Layer 4 of a small transformer language model trained on English Wikipedia (8 layers, counted from 0, width 128).
A neuron's activation on a vector x is SiLU(gate . x) times (in . x), where the dot is the dot product.

Input weights of the MLP neurons that the questions are about. A number n stands for (n - 500) times 0.00047.
n6 gate: 181 569 297 470 491 279 432 411 180 305 280 615 620 688 521 461 473 454 364 623 287 570 585 550 461 541 741 600 585 547 395 619 606 821 642 656 542 589 531 626 607 566 314 236 454 726 792 470 389 584 392 368 866 456 588 403 496 483 297 260 659 530 630 458 500 559 679 529 363 595 487 568 462 521 662 433 420 552 374 581 449 627 686 627 560 643 480 844 383 537 351 612 626 500 529 479 206 665 375 513 207 530 602 538 552 568 768 463 343 591 390 542 521 352 320 705 526 482 672 345 642 423 573 358 746 608 453 687
n11 gate: 336 552 577 468 705 664 558 486 570 681 544 587 518 434 532 474 708 377 336 462 696 532 576 561 481 635 545 530 351 533 514 572 671 471 650 558 411 431 575 261 482 429 663 321 589 427 511 522 493 650 555 348 723 671 565 615 688 411 461 540 378 577 639 205 504 339 500 350 230 511 425 239 439 575 435 464 507 611 363 496 467 479 530 373 624 678 360 450 493 422 553 577 618 475 539 370 458 444 792 463 475 536 337 568 471 638 566 518 391 404 850 383 574 453 335 723 489 556 375 618 685 702 412 400 565 518 226 417
n16 gate: 753 563 631 628 591 327 491 588 462 522 320 677 571 429 631 693 324 407 567 454 713 604 765 412 633 530 327 473 393 446 260 292 419 323 558 706 639 641 495 746 225 468 617 211 491 491 439 298 233 622 473 442 390 514 465 456 821 500 591 557 421 567 609 746 431 356 402 619 530 697 465 411 451 531 655 377 421 311 509 439 429 551 568 363 496 222 462 474 678 291 211 401 576 540 474 394 595 195 505 626 469 589 668 395 752 451 251 530 597 373 756 500 624 681 382 286 787 330 496 776 435 478 344 290 473 234 160 465
n17 gate: 649 403 511 475 478 458 656 465 527 500 636 408 426 631 452 307 434 567 440 693 753 187 574 514 587 631 362 663 574 693 629 634 514 605 400 545 500 447 416 423 514 453 311 504 631 560 545 468 545 313 608 563 542 478 441 745 583 346 541 675 364 407 587 500 448 444 589 307 355 436 406 719 458 354 511 395 714 346 689 705 557 514 532 652 443 473 300 538 514 524 370 686 530 615 521 353 380 449 590 604 462 521 430 476 586 362 610 195 366 374 588 649 292 458 427 404 475 507 246 396 597 596 557 510 669 450 603 563
n43 gate: 320 474 306 577 394 566 386 478 528 691 586 316 511 544 468 764 519 423 555 568 417 382 456 486 576 549 364 530 507 504 684 441 313 496 541 329 633 205 382 626 507 455 496 467 439 544 446 522 486 457 190 680 605 688 569 314 676 701 582 638 435 448 327 766 604 627 574 726 363 236 395 434 325 529 438 500 683 496 675 341 452 666 485 460 500 486 504 649 432 586 482 723 609 449 684 507 328 493 612 671 381 566 313 471 310 445 485 554 588 436 606 640 550 518 457 404 500 272 374 612 734 407 396 529 379 463 707 551
n81 gate: 612 779 544 594 315 276 530 427 401 513 461 517 673 582 458 630 585 470 824 580 289 458 470 296 353 397 633 223 491 400 593 556 517 782 721 521 399 487 424 767 371 261 554 772 332 526 534 666 467 627 723 521 292 406 300 449 677 386 722 440 653 517 593 577 379 496 483 607 424 578 500 470 457 292 586 611 273 675 534 250 297 674 294 328 323 434 727 576 247 618 421 596 492 479 538 598 450 342 452 391 289 500 818 593 613 625 681 458 650 496 436 761 596 440 475 439 543 571 670 475 386 313 292 648 290 435 400 822
n105 gate: 589 482 509 606 395 629 607 504 457 358 590 327 340 616 670 168 514 363 504 578 496 617 469 386 527 496 742 600 589 316 304 376 436 526 697 456 444 456 583 458 667 696 513 745 314 420 652 82 466 896 455 540 526 546 518 575 357 482 686 474 304 643 282 496 500 683 665 543 639 612 391 646 584 395 535 697 416 297 671 528 549 445 338 407 469 159 594 618 556 405 655 137 585 320 730 210 466 401 423 599 448 287 328 776 684 305 234 509 429 473 650 474 466 253 268 629 491 550 446 260 604 608 424 421 390 603 768 310
n130 gate: 370 696 511 573 428 581 391 454 547 623 596 556 673 334 390 553 375 360 440 402 576 407 174 375 558 517 590 453 475 571 583 486 365 507 567 350 383 465 456 413 565 467 356 465 479 779 503 332 568 576 392 461 229 390 591 347 521 736 538 514 549 646 538 584 565 517 458 692 631 553 309 356 412 483 380 497 350 575 357 295 518 639 589 324 511 205 493 278 552 407 326 457 513 361 331 608 613 551 428 585 462 398 486 302 439 493 504 404 577 327 329 569 367 482 465 574 550 329 689 517 700 607 362 503 461 411 511 704
n195 gate: 443 592 704 594 446 546 492 315 664 379 531 542 450 546 370 327 690 621 781 331 411 666 402 537 383 395 648 570 409 154 388 489 606 564 466 384 481 560 602 576 573 434 541 652 411 428 463 235 415 548 716 375 436 314 545 594 526 435 563 695 560 577 627 703 747 414 481 402 615 416 290 371 489 399 618 605 364 531 538 668 420 361 820 576 318 365 358 478 426 392 581 581 261 477 493 538 389 551 519 416 575 352 598 522 758 485 241 574 681 601 609 448 643 542 377 592 661 433 385 392 400 642 485 586 338 631 275 405
n258 gate: 652 445 563 438 656 523 430 395 620 706 717 422 508 726 321 331 302 651 149 227 389 235 314 339 267 244 712 647 441 599 630 543 440 473 586 473 504 562 520 407 451 476 625 508 470 523 534 508 296 584 365 620 562 520 296 431 591 543 492 350 389 355 504 377 462 600 215 478 325 602 527 387 280 458 279 438 415 464 415 389 395 421 366 682 473 354 698 519 511 382 424 512 604 400 599 535 474 462 176 677 553 562 496 512 315 371 519 375 535 440 651 652 297 504 446 351 610 383 370 420 271 606 614 504 488 567 297 481
n276 gate: 669 762 479 500 648 585 483 213 467 323 371 208 700 453 463 547 293 521 475 404 284 652 382 492 469 322 552 227 572 367 575 428 488 420 602 504 264 622 404 548 357 583 261 521 740 738 475 423 430 558 694 542 546 827 320 425 599 290 710 513 542 581 533 504 438 421 649 537 517 521 362 462 517 704 593 760 311 741 655 518 470 712 530 487 373 423 439 625 732 430 418 573 532 768 479 458 582 574 681 530 483 22 496 366 491 644 407 475 757 716 391 417 545 471 508 691 710 679 363 271 459 278 368 471 500 436 428 399
n287 gate: 471 666 547 729 354 462 412 416 633 575 355 441 458 618 422 500 443 367 285 413 619 480 241 728 491 668 517 380 757 338 496 659 476 521 496 620 697 500 561 680 545 466 451 538 578 609 488 411 419 281 551 353 496 566 621 558 545 513 287 384 413 305 665 600 606 339 158 585 611 254 219 634 337 545 538 434 734 696 471 567 319 229 436 408 508 488 387 306 467 418 537 534 716 504 467 375 729 281 240 678 310 429 379 243 496 685 845 398 655 599 450 488 411 421 599 639 585 695 258 694 578 466 323 690 513 517 508 747
n6 in: 554 354 521 365 733 574 388 471 615 574 684 492 388 550 241 354 410 574 533 589 488 653 529 500 543 445 318 648 330 596 577 557 322 426 475 512 657 480 397 610 516 682 424 368 395 219 662 625 464 541 55 311 361 590 610 471 214 383 436 675 281 621 658 369 436 711 425 536 536 437 455 730 443 394 430 443 496 391 333 661 678 687 446 644 620 512 500 557 472 419 496 321 642 594 383 385 476 588 609 654 609 558 327 313 492 471 570 480 545 412 352 581 695 377 143 409 613 858 642 553 536 358 139 427 303 500 454 776
n11 in: 729 514 747 531 392 609 546 532 649 373 611 408 599 571 541 521 573 553 426 289 324 706 675 604 540 524 529 569 585 671 621 802 629 416 681 556 342 388 347 544 439 507 497 482 517 306 614 400 356 503 478 595 354 463 315 476 490 579 685 256 372 546 559 315 569 569 532 463 690 500 497 630 440 420 778 437 451 493 563 388 581 727 668 581 595 564 388 483 517 441 452 504 329 472 538 608 342 551 736 561 441 655 535 497 346 588 631 538 714 406 461 562 418 626 493 351 504 620 582 302 479 457 305 500 426 554 277 539
n16 in: 491 630 593 545 566 275 922 85 628 628 417 459 569 578 298 694 438 455 445 737 127 375 327 631 453 915 509 402 803 222 482 318 218 591 773 613 518 409 443 251 646 326 473 349 433 532 96 570 451 275 654 500 292 400 418 409 482 621 335 527 383 579 397 632 415 396 362 579 424 486 532 751 514 401 637 609 509 360 282 519 399 835 579 477 592 535 575 482 688 406 447 514 552 437 513 418 300 549 249 537 451 409 381 423 458 500 417 447 619 463 282 496 389 445 419 394 588 476 495 437 531 259 555 315 527 175 279 701
n17 in: 406 415 659 500 739 490 385 670 544 670 564 406 556 675 408 475 580 483 483 500 469 490 503 558 256 334 525 546 727 624 384 614 386 781 472 624 606 320 579 523 584 228 551 594 418 280 483 585 534 349 394 458 435 435 507 472 452 603 568 407 445 482 538 538 558 455 545 443 425 423 438 524 403 672 343 497 493 298 524 798 490 715 450 709 493 607 403 545 316 660 541 592 394 572 285 486 425 379 631 592 527 723 576 376 553 612 514 429 521 692 690 633 443 327 397 391 507 392 334 352 585 560 774 514 559 489 595 580
n43 in: 497 603 435 470 337 706 663 517 673 571 421 574 632 480 464 353 584 382 615 552 517 526 305 450 483 371 212 196 514 603 547 345 429 369 445 564 424 426 640 452 507 583 467 697 467 280 417 486 402 460 328 591 557 542 500 681 457 685 536 560 387 620 550 758 737 410 581 387 457 401 510 682 564 457 416 457 524 534 577 475 446 646 380 760 497 607 416 433 480 801 569 398 294 463 474 577 237 513 407 476 224 507 544 493 346 602 483 556 433 604 584 579 559 470 513 497 558 406 473 457 623 473 497 493 426 380 524 510
n81 in: 542 294 641 580 448 551 682 626 516 357 693 420 428 390 401 312 276 374 538 579 703 751 924 300 225 444 400 535 415 449 255 487 431 450 470 458 541 647 693 423 602 396 529 483 756 339 595 461 729 280 672 310 408 875 257 404 574 500 525 788 275 389 571 571 327 558 483 326 326 419 450 664 534 471 458 454 622 856 387 411 368 585 423 243 711 618 532 417 492 512 282 291 573 329 376 584 578 533 504 624 288 513 597 583 419 542 551 537 500 409 563 401 435 281 475 606 457 657 372 583 570 385 364 483 727 513 538 711
n105 in: 652 532 290 500 676 348 400 635 381 432 355 516 568 548 508 480 517 433 520 422 570 356 647 303 488 591 545 545 468 621 465 512 550 433 468 689 457 179 727 454 423 455 554 608 282 464 543 460 411 567 268 492 362 712 322 492 707 362 632 445 724 492 657 152 353 339 368 64 457 456 524 393 694 634 516 208 500 601 599 534 616 431 492 631 416 650 454 555 687 691 640 464 352 425 355 603 426 515 297 452 547 512 655 504 767 448 444 264 619 537 413 707 242 476 370 416 399 459 480 378 539 520 713 563 468 540 596 755
n130 in: 497 404 450 633 564 441 582 451 509 399 434 601 369 490 567 520 537 490 539 456 394 519 490 445 534 431 729 473 497 361 677 549 475 380 371 626 698 614 554 307 532 483 544 221 343 516 551 513 437 561 713 647 497 746 610 717 647 782 561 477 455 374 510 510 525 375 520 550 513 341 571 516 568 423 546 574 419 786 361 493 510 503 590 337 389 604 343 645 753 602 341 517 618 526 570 646 421 468 301 510 433 467 604 516 497 493 366 506 591 517 409 497 494 480 465 270 331 527 589 436 583 748 503 548 669 563 539 480
n195 in: 394 607 345 644 414 627 500 522 465 471 482 507 460 591 643 507 519 464 569 583 696 504 323 310 586 510 418 359 660 441 518 543 392 265 474 586 411 471 470 441 785 522 500 478 660 686 407 360 711 436 570 515 475 435 471 601 603 500 709 622 590 673 546 604 627 629 427 319 422 430 575 253 536 536 540 504 757 360 424 492 467 573 371 384 613 556 378 600 792 454 581 412 507 475 532 370 479 532 474 577 618 511 783 407 533 740 442 617 420 351 561 642 173 591 496 500 618 481 669 740 564 698 544 425 587 489 295 798
n258 in: 425 524 319 543 378 409 118 374 424 579 685 508 440 440 519 732 446 563 564 254 706 338 346 512 545 742 651 435 464 448 387 472 450 425 544 273 794 575 447 610 462 191 646 250 701 409 508 484 450 438 322 591 296 272 359 363 450 737 496 641 500 424 395 579 377 598 373 622 217 512 613 318 445 695 749 559 646 548 433 554 385 599 621 480 540 458 359 355 535 450 600 596 466 676 562 504 500 347 407 392 461 508 366 500 391 401 591 350 453 464 701 469 531 480 348 508 788 742 336 320 418 320 472 395 595 428 675 547
n276 in: 745 267 508 408 527 489 511 673 471 603 451 496 407 463 482 264 431 596 311 722 551 370 268 515 519 599 89 511 418 586 573 522 315 482 433 577 543 474 450 564 496 622 511 541 286 526 449 402 482 504 545 326 775 543 353 489 475 605 724 635 551 425 384 482 442 387 474 575 620 777 409 415 319 613 715 339 599 541 577 254 478 475 624 411 533 550 447 489 554 417 496 773 599 639 409 449 327 625 361 642 671 400 389 423 455 444 496 385 640 678 430 500 418 400 642 489 391 477 478 672 780 545 623 540 471 275 329 330
n287 in: 581 332 559 385 476 647 450 419 548 473 430 438 376 597 455 531 368 592 338 504 678 504 446 253 631 673 532 583 577 391 542 485 389 419 636 408 590 580 388 655 511 500 335 628 519 423 504 539 623 511 465 292 378 303 603 630 587 676 327 477 530 504 273 443 324 386 411 419 674 691 432 454 427 644 504 756 535 371 374 109 306 455 543 331 624 448 600 359 677 477 507 613 629 756 746 489 579 489 178 512 602 469 519 405 610 314 512 627 427 264 370 398 548 419 595 585 531 321 832 310 334 590 333 492 320 277 457 550

Each question shows a token from some text and the vector x that enters the MLP there. A number n stands for (n - 500) times 0.014.

"ed": 544 500 506 464 516 533 391 458 483 553 339 485 500 298 476 607 626 640 411 550 487 350 445 547 558 575 493 469 527 542 497 294 588 401 317 577 549 503 401 596 480 548 538 641 453 405 379 611 671 491 554 596 355 533 469 566 370 528 353 613 420 632 377 549 592 334 376 537 596 618 492 611 573 629 505 496 460 515 499 247 436 417 493 464 471 485 493 531 355 558 681 423 568 437 498 551 596 465 527 410 546 271 417 420 531 550 356 558 645 424 426 559 581 545 509 595 518 623 306 492 441 636 572 589 470 614 582 734
The three highest activations, in order: n287, n11, n17

",": 599 496 573 623 768 496 444 449 448 570 544 532 367 494 436 526 552 431 440 630 488 448 508 628 600 512 540 391 458 520 580 359 507 365 422 550 595 534 500 366 600 469 393 470 468 614 415 518 753 593 390 599 507 521 315 605 529 609 309 542 573 469 466 565 454 387 602 473 540 546 519 557 468 491 364 331 544 728 413 422 556 482 487 577 421 661 475 514 637 533 439 359 418 458 352 460 562 460 452 379 415 580 469 344 504 480 502 513 252 404 619 623 355 351 400 559 640 534 472 489 495 438 573 586 596 451 497 448
The two highest activations, in order: n130, n17

" as": 375 490 602 554 541 474 558 636 507 320 570 462 418 467 539 608 620 601 472 640 531 432 349 626 529 478 459 623 573 554 583 391 581 493 475 436 552 500 404 388 588 541 545 626 569 479 557 503 457 547 640 660 554 529 498 521 323 495 631 706 549 425 470 635 567 262 569 583 500 520 526 336 337 423 674 317 459 693 546 418 411 673 587 360 402 481 486 524 372 444 629 453 465 308 441 565 591 416 553 383 473 404 547 425 533 401 405 504 393 422 656 574 415 446 508 511 594 520 271 572 583 675 545 613 612 493 449 455
The neuron with the highest activation: n195

" by": 603 492 447 506 522 431 396 490 396 414 614 425 454 430 645 543 368 504 559 680 436 638 369 497 558 547 519 586 516 537 657 397 531 474 409 536 566 563 384 319 570 667 451 539 397 475 523 510 692 586 593 458 484 438 546 497 483 622 571 524 517 428 485 439 533 327 537 536 733 577 372 507 528 573 524 394 594 686 537 190 392 545 470 511 477 492 517 596 494 433 667 373 533 383 455 500 635 452 473 381 408 502 549 438 557 473 356 601 416 638 633 735 285 627 496 488 614 494 476 515 470 484 471 541 614 550 438 600
The three highest activations, in order: n130, n105, n17

"ay": 358 571 571 428 721 592 592 541 287 416 552 576 449 598 499 490 491 527 416 334 542 411 475 646 522 545 531 441 484 565 342 657 502 567 554 301 399 444 436 312 586 487 456 457 412 501 452 428 577 410 364 472 413 605 507 235 527 550 426 629 398 448 591 357 579 536 589 466 628 594 667 502 426 653 582 485 395 659 538 422 575 484 560 627 358 481 590 376 427 608 596 458 484 437 709 598 514 616 631 407 470 530 526 588 614 587 486 515 520 530 479 349 521 496 388 444 630 445 493 551 688 584 599 627 636 462 479 489
The two highest activations, in order: n11, n287

" the": 559 421 436 485 474 430 510 440 524 438 549 263 414 608 456 519 367 511 454 627 455 524 522 479 515 714 449 549 481 425 516 488 544 542 555 543 448 543 499 529 526 631 475 527 487 433 517 523 641 489 559 659 525 415 513 462 489 513 558 527 501 579 563 472 527 387 511 425 537 536 490 574 385 525 483 512 552 944 422 281 485 494 499 432 498 653 586 503 418 392 661 390 481 483 562 475 544 511 408 413 380 425 568 440 530 614 533 655 408 617 598 553 518 556 527 420 574 519 493 601 461 556 646 520 494 509 604 629
The two highest activations, in order: n81, n287

"ors": 380 564 418 302 650 635 409 585 400 648 445 481 508 495 596 443 517 539 349 481 457 571 389 470 538 585 686 445 402 622 449 672 552 437 390 426 447 457 525 437 554 609 517 507 601 436 505 613 568 457 421 611 429 382 542 496 274 518 496 392 467 488 552 603 537 556 394 560 779 498 404 641 616 372 541 469 556 549 487 438 423 609 455 466 374 754 405 691 418 510 442 620 445 589 543 620 594 518 493 527 634 366 422 503 460 455 645 455 378 580 610 408 408 523 329 555 478 597 393 435 445 352 594 666 496 581 452 700
The two highest activations, in order: n6, n81

" Ex": 434 320 507 500 487 576 726 786 523 504 610 465 354 423 476 564 427 217 446 608 537 392 454 647 605 288 615 509 380 399 628 612 373 553 574 473 378 534 510 301 532 487 431 479 452 481 436 452 558 507 389 566 488 329 521 621 415 419 509 471 346 462 516 538 492 419 541 495 568 602 401 399 372 544 383 500 291 436 496 401 474 489 720 536 515 673 525 516 552 576 495 492 397 509 471 625 505 619 348 541 604 488 472 495 405 500 515 557 355 504 532 484 400 506 421 535 703 545 556 435 460 570 378 549 527 670 628 631
The neuron with the highest activation: n130

"raft": 375 468 447 448 600 700 482 458 451 348 402 512 397 372 285 539 531 496 340 496 481 523 543 421 383 554 581 480 393 558 336 537 453 437 319 347 510 428 570 423 499 499 590 464 405 423 499 542 474 311 517 506 423 513 512 598 424 695 494 629 496 533 465 639 559 652 524 661 616 664 579 688 515 448 523 413 525 633 678 435 439 439 548 492 537 554 653 550 539 487 621 455 562 577 436 574 490 567 496 398 562 398 362 487 449 523 596 407 624 415 550 533 487 745 426 432 302 537 375 405 372 330 569 619 624 682 635 584
The most active neuron and its activation: n195, at about 0.22

"on": 346 471 404 483 532 518 507 611 493 542 463 514 499 473 556 419 376 459 388 518 484 690 567 496 586 489 697 609 330 499 429 724 453 653 604 581 547 444 538 393 563 529 474 557 273 512 487 562 315 386 408 497 286 469 489 314 409 440 209 459 475 356 424 391 552 374 408 562 637 694 621 580 561 580 564 338 302 524 475 328 572 474 574 491 481 527 415 536 475 455 558 526 414 571 393 474 530 668 419 535 451 341 507 470 625 388 654 543 339 363 400 443 582 575 454 470 407 542 423 343 644 635 593 575 483 586 534 536
The neuron with the highest activation: n6

" people": 255 515 650 528 531 555 492 665 411 462 376 347 417 478 529 548 526 558 289 362 426 566 416 481 498 516 506 422 388 543 461 405 516 571 505 380 583 594 444 418 678 580 532 394 542 329 408 576 531 450 487 501 457 528 633 479 289 640 561 561 617 420 439 356 476 494 505 537 816 738 362 442 596 495 464 411 391 596 469 393 612 613 533 506 581 527 444 485 436 486 520 535 367 647 644 503 629 404 482 450 573 440 386 410 493 522 445 308 490 500 500 485 592 581 523 476 571 652 392 550 461 395 545 658 538 608 424 646
The neuron with the highest activation: n43

"ual": 559 387 595 368 491 470 357 513 401 433 285 440 522 496 492 374 607 277 431 590 474 490 577 564 536 533 567 572 408 501 587 495 458 558 628 314 320 440 439 459 518 498 524 607 405 521 599 382 636 405 603 674 576 509 608 536 484 446 501 541 343 544 421 507 570 508 407 617 553 714 443 562 684 397 485 516 379 713 541 373 515 694 459 638 328 566 576 484 605 576 555 526 309 445 619 586 508 459 499 547 464 462 555 548 383 466 402 474 526 649 606 680 415 514 512 622 433 583 353 527 437 431 447 523 675 619 475 571
The neuron with the highest activation: n105

" ": 553 579 415 551 512 512 463 442 457 490 607 354 327 515 523 613 544 518 187 515 486 508 615 500 692 311 448 534 578 378 524 488 342 466 426 504 463 606 428 451 577 613 449 395 486 499 523 499 455 423 406 674 483 565 362 654 575 626 453 412 594 496 526 592 464 278 474 634 472 457 556 628 424 575 690 430 580 574 402 464 456 465 333 494 487 562 467 493 382 564 519 410 404 611 567 637 498 644 465 392 547 551 615 542 452 400 189 650 366 465 497 438 720 490 472 492 532 519 487 561 592 449 536 474 598 565 602 514
The two highest activations, in order: n43, n17

"–": 383 431 530 560 692 731 439 451 469 482 521 441 421 409 601 463 597 598 315 505 428 583 568 435 430 378 587 438 527 566 466 649 527 572 652 411 442 616 254 506 546 536 470 494 641 421 488 563 674 337 293 624 437 608 461 684 434 471 360 213 495 523 505 634 488 380 408 661 517 400 558 492 312 611 680 512 352 505 548 384 381 402 567 503 459 620 517 509 404 485 526 318 398 565 397 443 418 519 589 444 635 508 503 518 432 513 489 630 460 582 436 485 566 392 433 598 438 513 511 418 559 508 686 399 509 598 427 580
The three highest activations, in order: n11, n6, n105

" for": 585 443 472 502 506 414 469 425 444 310 547 506 484 422 554 500 457 564 484 571 494 473 574 573 612 476 478 568 450 526 583 448 458 506 455 369 560 490 330 430 585 624 453 574 360 508 522 567 653 464 552 500 397 360 490 431 385 523 597 605 446 424 510 366 527 430 646 508 670 588 349 575 423 499 438 490 723 730 519 222 378 554 584 547 471 540 582 578 409 429 607 349 553 577 419 562 586 489 451 415 456 615 299 355 604 476 426 634 507 543 679 606 334 697 483 499 483 509 328 507 494 438 597 506 613 614 552 664
The neuron with the highest activation: n16

"inc": 484 663 471 650 597 703 599 718 510 619 543 482 460 592 366 474 355 325 429 713 446 485 507 465 424 473 628 497 536 412 590 630 415 507 629 571 462 550 516 455 615 570 570 709 299 402 520 635 490 484 682 439 408 435 355 457 362 448 451 506 583 554 682 562 588 496 462 664 479 580 558 510 587 382 346 442 355 619 520 490 523 591 520 491 478 385 390 484 434 618 546 412 435 414 407 631 519 543 568 572 496 364 576 474 584 360 392 641 408 515 493 478 588 491 291 458 524 378 394 423 411 618 462 430 467 423 437 712
The neuron with the highest activation: n81

" appear": 456 476 611 393 604 422 269 717 402 475 401 437 592 448 487 606 488 646 424 491 456 468 507 513 509 614 385 519 408 508 423 442 474 647 447 405 496 485 393 551 609 498 549 318 635 346 369 574 564 496 378 328 517 568 516 576 369 594 347 573 428 373 340 682 758 595 614 602 403 534 484 374 576 564 453 434 493 498 563 377 439 515 559 640 595 436 524 445 560 441 620 337 383 399 581 571 543 467 363 436 627 694 557 423 397 626 409 538 577 537 362 661 566 444 440 500 643 473 484 673 458 621 489 464 496 551 430 708
The neuron with the highest activation: n43

"ral": 587 529 449 387 502 809 406 575 421 604 497 313 416 344 483 528 406 320 505 535 415 631 583 411 562 467 424 557 429 585 602 526 541 442 526 364 400 371 425 472 339 636 506 560 496 394 554 355 643 453 537 543 344 506 473 515 520 480 516 535 669 457 365 602 482 508 607 362 495 534 581 595 514 434 533 434 490 701 468 355 469 628 432 466 429 652 517 300 564 408 555 527 475 650 555 484 593 456 517 438 626 312 580 463 390 636 503 452 362 417 608 623 495 284 546 663 681 540 527 555 557 475 543 481 620 529 604 592
The two highest activations, in order: n276, n16

" H": 565 579 372 470 683 444 460 581 557 521 599 461 513 509 577 542 466 452 508 352 488 564 437 458 626 515 725 441 479 434 500 558 493 566 511 215 480 482 305 437 502 569 434 602 461 456 333 627 497 468 436 644 431 485 505 422 245 635 429 670 392 427 742 419 548 556 366 554 551 690 523 497 596 700 490 558 489 465 354 543 536 548 434 476 502 606 484 594 545 421 411 421 267 356 446 481 405 618 395 328 572 455 617 499 487 505 482 431 441 571 367 527 669 598 544 546 579 478 633 350 416 647 518 394 589 470 450 458
The most active neuron and its activation: n258, at about 0.53

" |": 522 578 489 392 620 493 352 447 461 554 488 291 573 708 451 540 496 564 474 555 588 395 636 680 444 531 504 511 569 593 514 645 555 522 430 525 501 538 330 535 392 576 586 520 436 517 349 591 710 455 383 649 491 348 402 661 471 490 528 526 372 457 432 513 520 494 575 676 602 281 500 524 741 521 575 425 462 602 409 423 441 512 577 674 589 476 466 571 615 629 333 368 547 574 515 533 552 703 513 443 517 376 526 528 377 442 583 481 331 501 597 609 544 480 684 489 385 464 304 516 582 606 463 521 614 465 551 491
The neuron with the highest activation: n17

"20": 603 477 604 545 527 721 373 430 508 398 463 424 352 310 584 645 599 422 573 437 409 549 392 499 470 588 423 606 441 379 468 557 272 450 422 463 497 490 451 529 539 480 639 489 352 366 426 398 636 502 417 520 537 524 425 434 402 491 504 609 391 510 560 454 393 463 537 514 467 440 524 534 258 701 479 618 387 702 583 513 554 394 407 602 434 508 543 490 368 465 558 515 411 592 359 488 472 587 401 219 556 552 493 591 328 481 539 435 352 500 494 524 576 397 569 488 460 484 391 542 544 489 624 405 477 522 457 567
The most active neuron and its activation: n43, at about 0.17

"rench": 442 365 446 428 537 573 469 612 286 540 456 513 464 578 431 434 369 517 504 447 338 573 548 527 625 491 529 552 441 425 486 680 380 466 580 341 399 506 425 560 677 410 679 375 385 541 457 636 516 514 449 631 497 274 586 489 360 783 463 534 558 517 391 461 480 548 510 645 589 696 506 537 507 388 438 524 507 584 586 437 544 584 364 552 358 647 510 460 501 575 555 572 568 569 328 435 652 231 607 419 417 500 492 512 341 574 455 426 485 447 359 505 510 491 483 645 406 531 443 571 393 617 545 407 638 499 450 626
The neuron with the highest activation: n105

" in": 566 398 389 642 553 451 481 406 429 365 558 468 416 429 452 598 631 459 432 541 428 485 456 505 654 518 520 473 483 561 537 495 494 412 404 462 510 458 257 375 529 587 604 460 450 463 428 544 749 591 511 534 490 383 469 546 444 556 511 525 637 439 311 485 671 473 554 463 528 478 392 458 395 584 488 333 527 643 541 353 519 552 646 617 511 411 478 418 477 346 713 369 424 590 548 486 529 570 378 378 559 493 542 279 447 498 343 682 557 658 501 618 377 533 594 557 664 545 446 595 585 583 555 453 529 669 449 673
The two highest activations, in order: n195, n81

"9": 518 625 519 384 809 734 440 573 493 425 411 504 366 470 649 559 460 377 682 679 413 474 510 477 573 535 449 516 560 536 444 443 337 435 325 418 423 503 372 495 630 576 406 455 460 459 487 390 482 554 448 510 436 476 417 581 626 417 445 449 455 468 459 479 535 420 442 605 633 620 479 547 568 569 451 360 352 659 612 401 619 438 389 551 408 619 497 554 591 376 486 540 442 617 400 512 427 555 346 279 501 486 355 515 323 604 524 561 384 409 526 518 459 449 532 535 421 453 423 768 426 395 480 556 380 600 541 558
The neuron with the highest activation: n258

"ant": 357 543 483 292 530 482 413 374 373 278 532 544 411 411 483 678 538 611 435 548 581 454 452 681 437 493 314 527 514 545 378 481 650 603 426 336 513 460 310 518 427 401 532 503 637 542 572 541 407 377 427 494 444 464 449 484 297 536 518 443 468 595 447 602 551 632 525 552 577 612 510 332 341 500 414 662 495 612 378 407 610 592 611 518 507 584 466 483 590 616 633 518 716 509 565 517 633 405 560 410 415 385 559 413 422 655 386 533 355 494 442 425 446 266 603 574 553 533 469 592 527 762 582 506 505 579 496 542
The three highest activations, in order: n105, n16, n81

"anc": 280 603 407 624 502 616 537 548 488 338 556 331 406 570 351 652 346 463 444 543 547 557 495 514 437 513 621 163 328 571 409 661 599 390 535 359 465 395 464 485 469 685 552 467 308 466 520 487 533 503 463 309 451 469 505 570 334 376 509 479 482 564 486 695 557 540 465 646 520 414 607 542 348 529 573 629 478 612 522 481 386 458 534 520 621 574 364 533 476 646 473 568 574 664 360 453 396 539 472 469 488 352 606 558 665 401 480 601 469 462 439 491 696 647 455 573 443 605 389 658 362 596 596 331 430 524 530 565
The most active neuron and its activation: n6, at about 0.53

" of": 513 440 241 607 562 494 484 381 423 321 665 441 344 484 360 620 527 477 445 607 400 575 524 465 695 563 497 410 482 611 655 306 506 447 430 452 530 539 428 487 420 583 500 642 540 467 521 511 684 489 417 492 395 475 526 457 439 517 470 598 522 452 360 442 543 342 452 345 616 543 414 355 447 459 351 435 550 705 457 317 479 412 363 507 512 472 563 516 369 459 623 428 558 517 562 636 530 447 492 405 501 476 448 359 425 499 564 652 450 552 521 584 416 652 524 635 599 450 466 560 610 498 494 484 616 614 489 762
The neuron with the highest activation: n287

" they": 411 372 592 500 640 461 552 550 498 450 441 455 440 535 544 639 514 663 410 479 248 440 590 409 401 510 564 447 463 481 465 613 632 533 475 518 467 570 457 436 674 536 367 543 549 435 380 665 472 567 376 598 505 512 556 494 371 580 583 596 482 611 438 422 536 534 626 496 535 523 361 556 663 415 338 441 345 647 582 457 578 624 591 527 590 449 468 505 363 433 589 429 326 572 733 606 456 340 486 428 582 585 494 498 393 481 471 651 261 565 586 517 508 474 455 382 393 534 287 442 502 663 537 679 590 635 438 538
The most active neuron and its activation: n276, at about 0.36

"==": 507 465 405 650 569 449 421 561 430 542 361 320 468 439 543 608 285 522 498 513 627 411 585 382 529 497 537 487 601 505 548 516 495 435 608 543 551 494 352 576 411 498 322 592 384 388 362 577 719 501 377 512 589 440 451 715 470 554 675 507 466 535 670 554 486 410 624 699 574 324 436 471 541 571 400 399 471 689 577 381 487 450 432 420 440 585 575 567 609 524 567 505 407 497 564 434 626 419 409 501 436 336 544 570 521 343 501 690 505 574 572 547 444 491 587 585 399 441 417 646 487 635 681 536 677 561 354 486
The neuron with the highest activation: n6

" D": 437 466 489 505 527 489 441 520 421 457 571 540 475 340 506 562 336 380 472 525 670 497 389 431 657 492 421 418 638 440 638 584 484 609 446 384 346 427 502 512 554 658 507 532 465 493 392 564 417 387 491 329 564 521 487 437 388 619 486 526 440 464 687 530 371 360 658 305 608 488 246 527 647 653 349 544 365 537 314 443 558 388 599 505 594 388 518 602 578 453 515 457 538 542 442 650 427 440 386 419 651 446 691 546 507 452 329 519 289 380 508 548 569 458 527 425 351 579 317 491 584 506 635 536 541 593 503 495
The three highest activations, in order: n130, n258, n16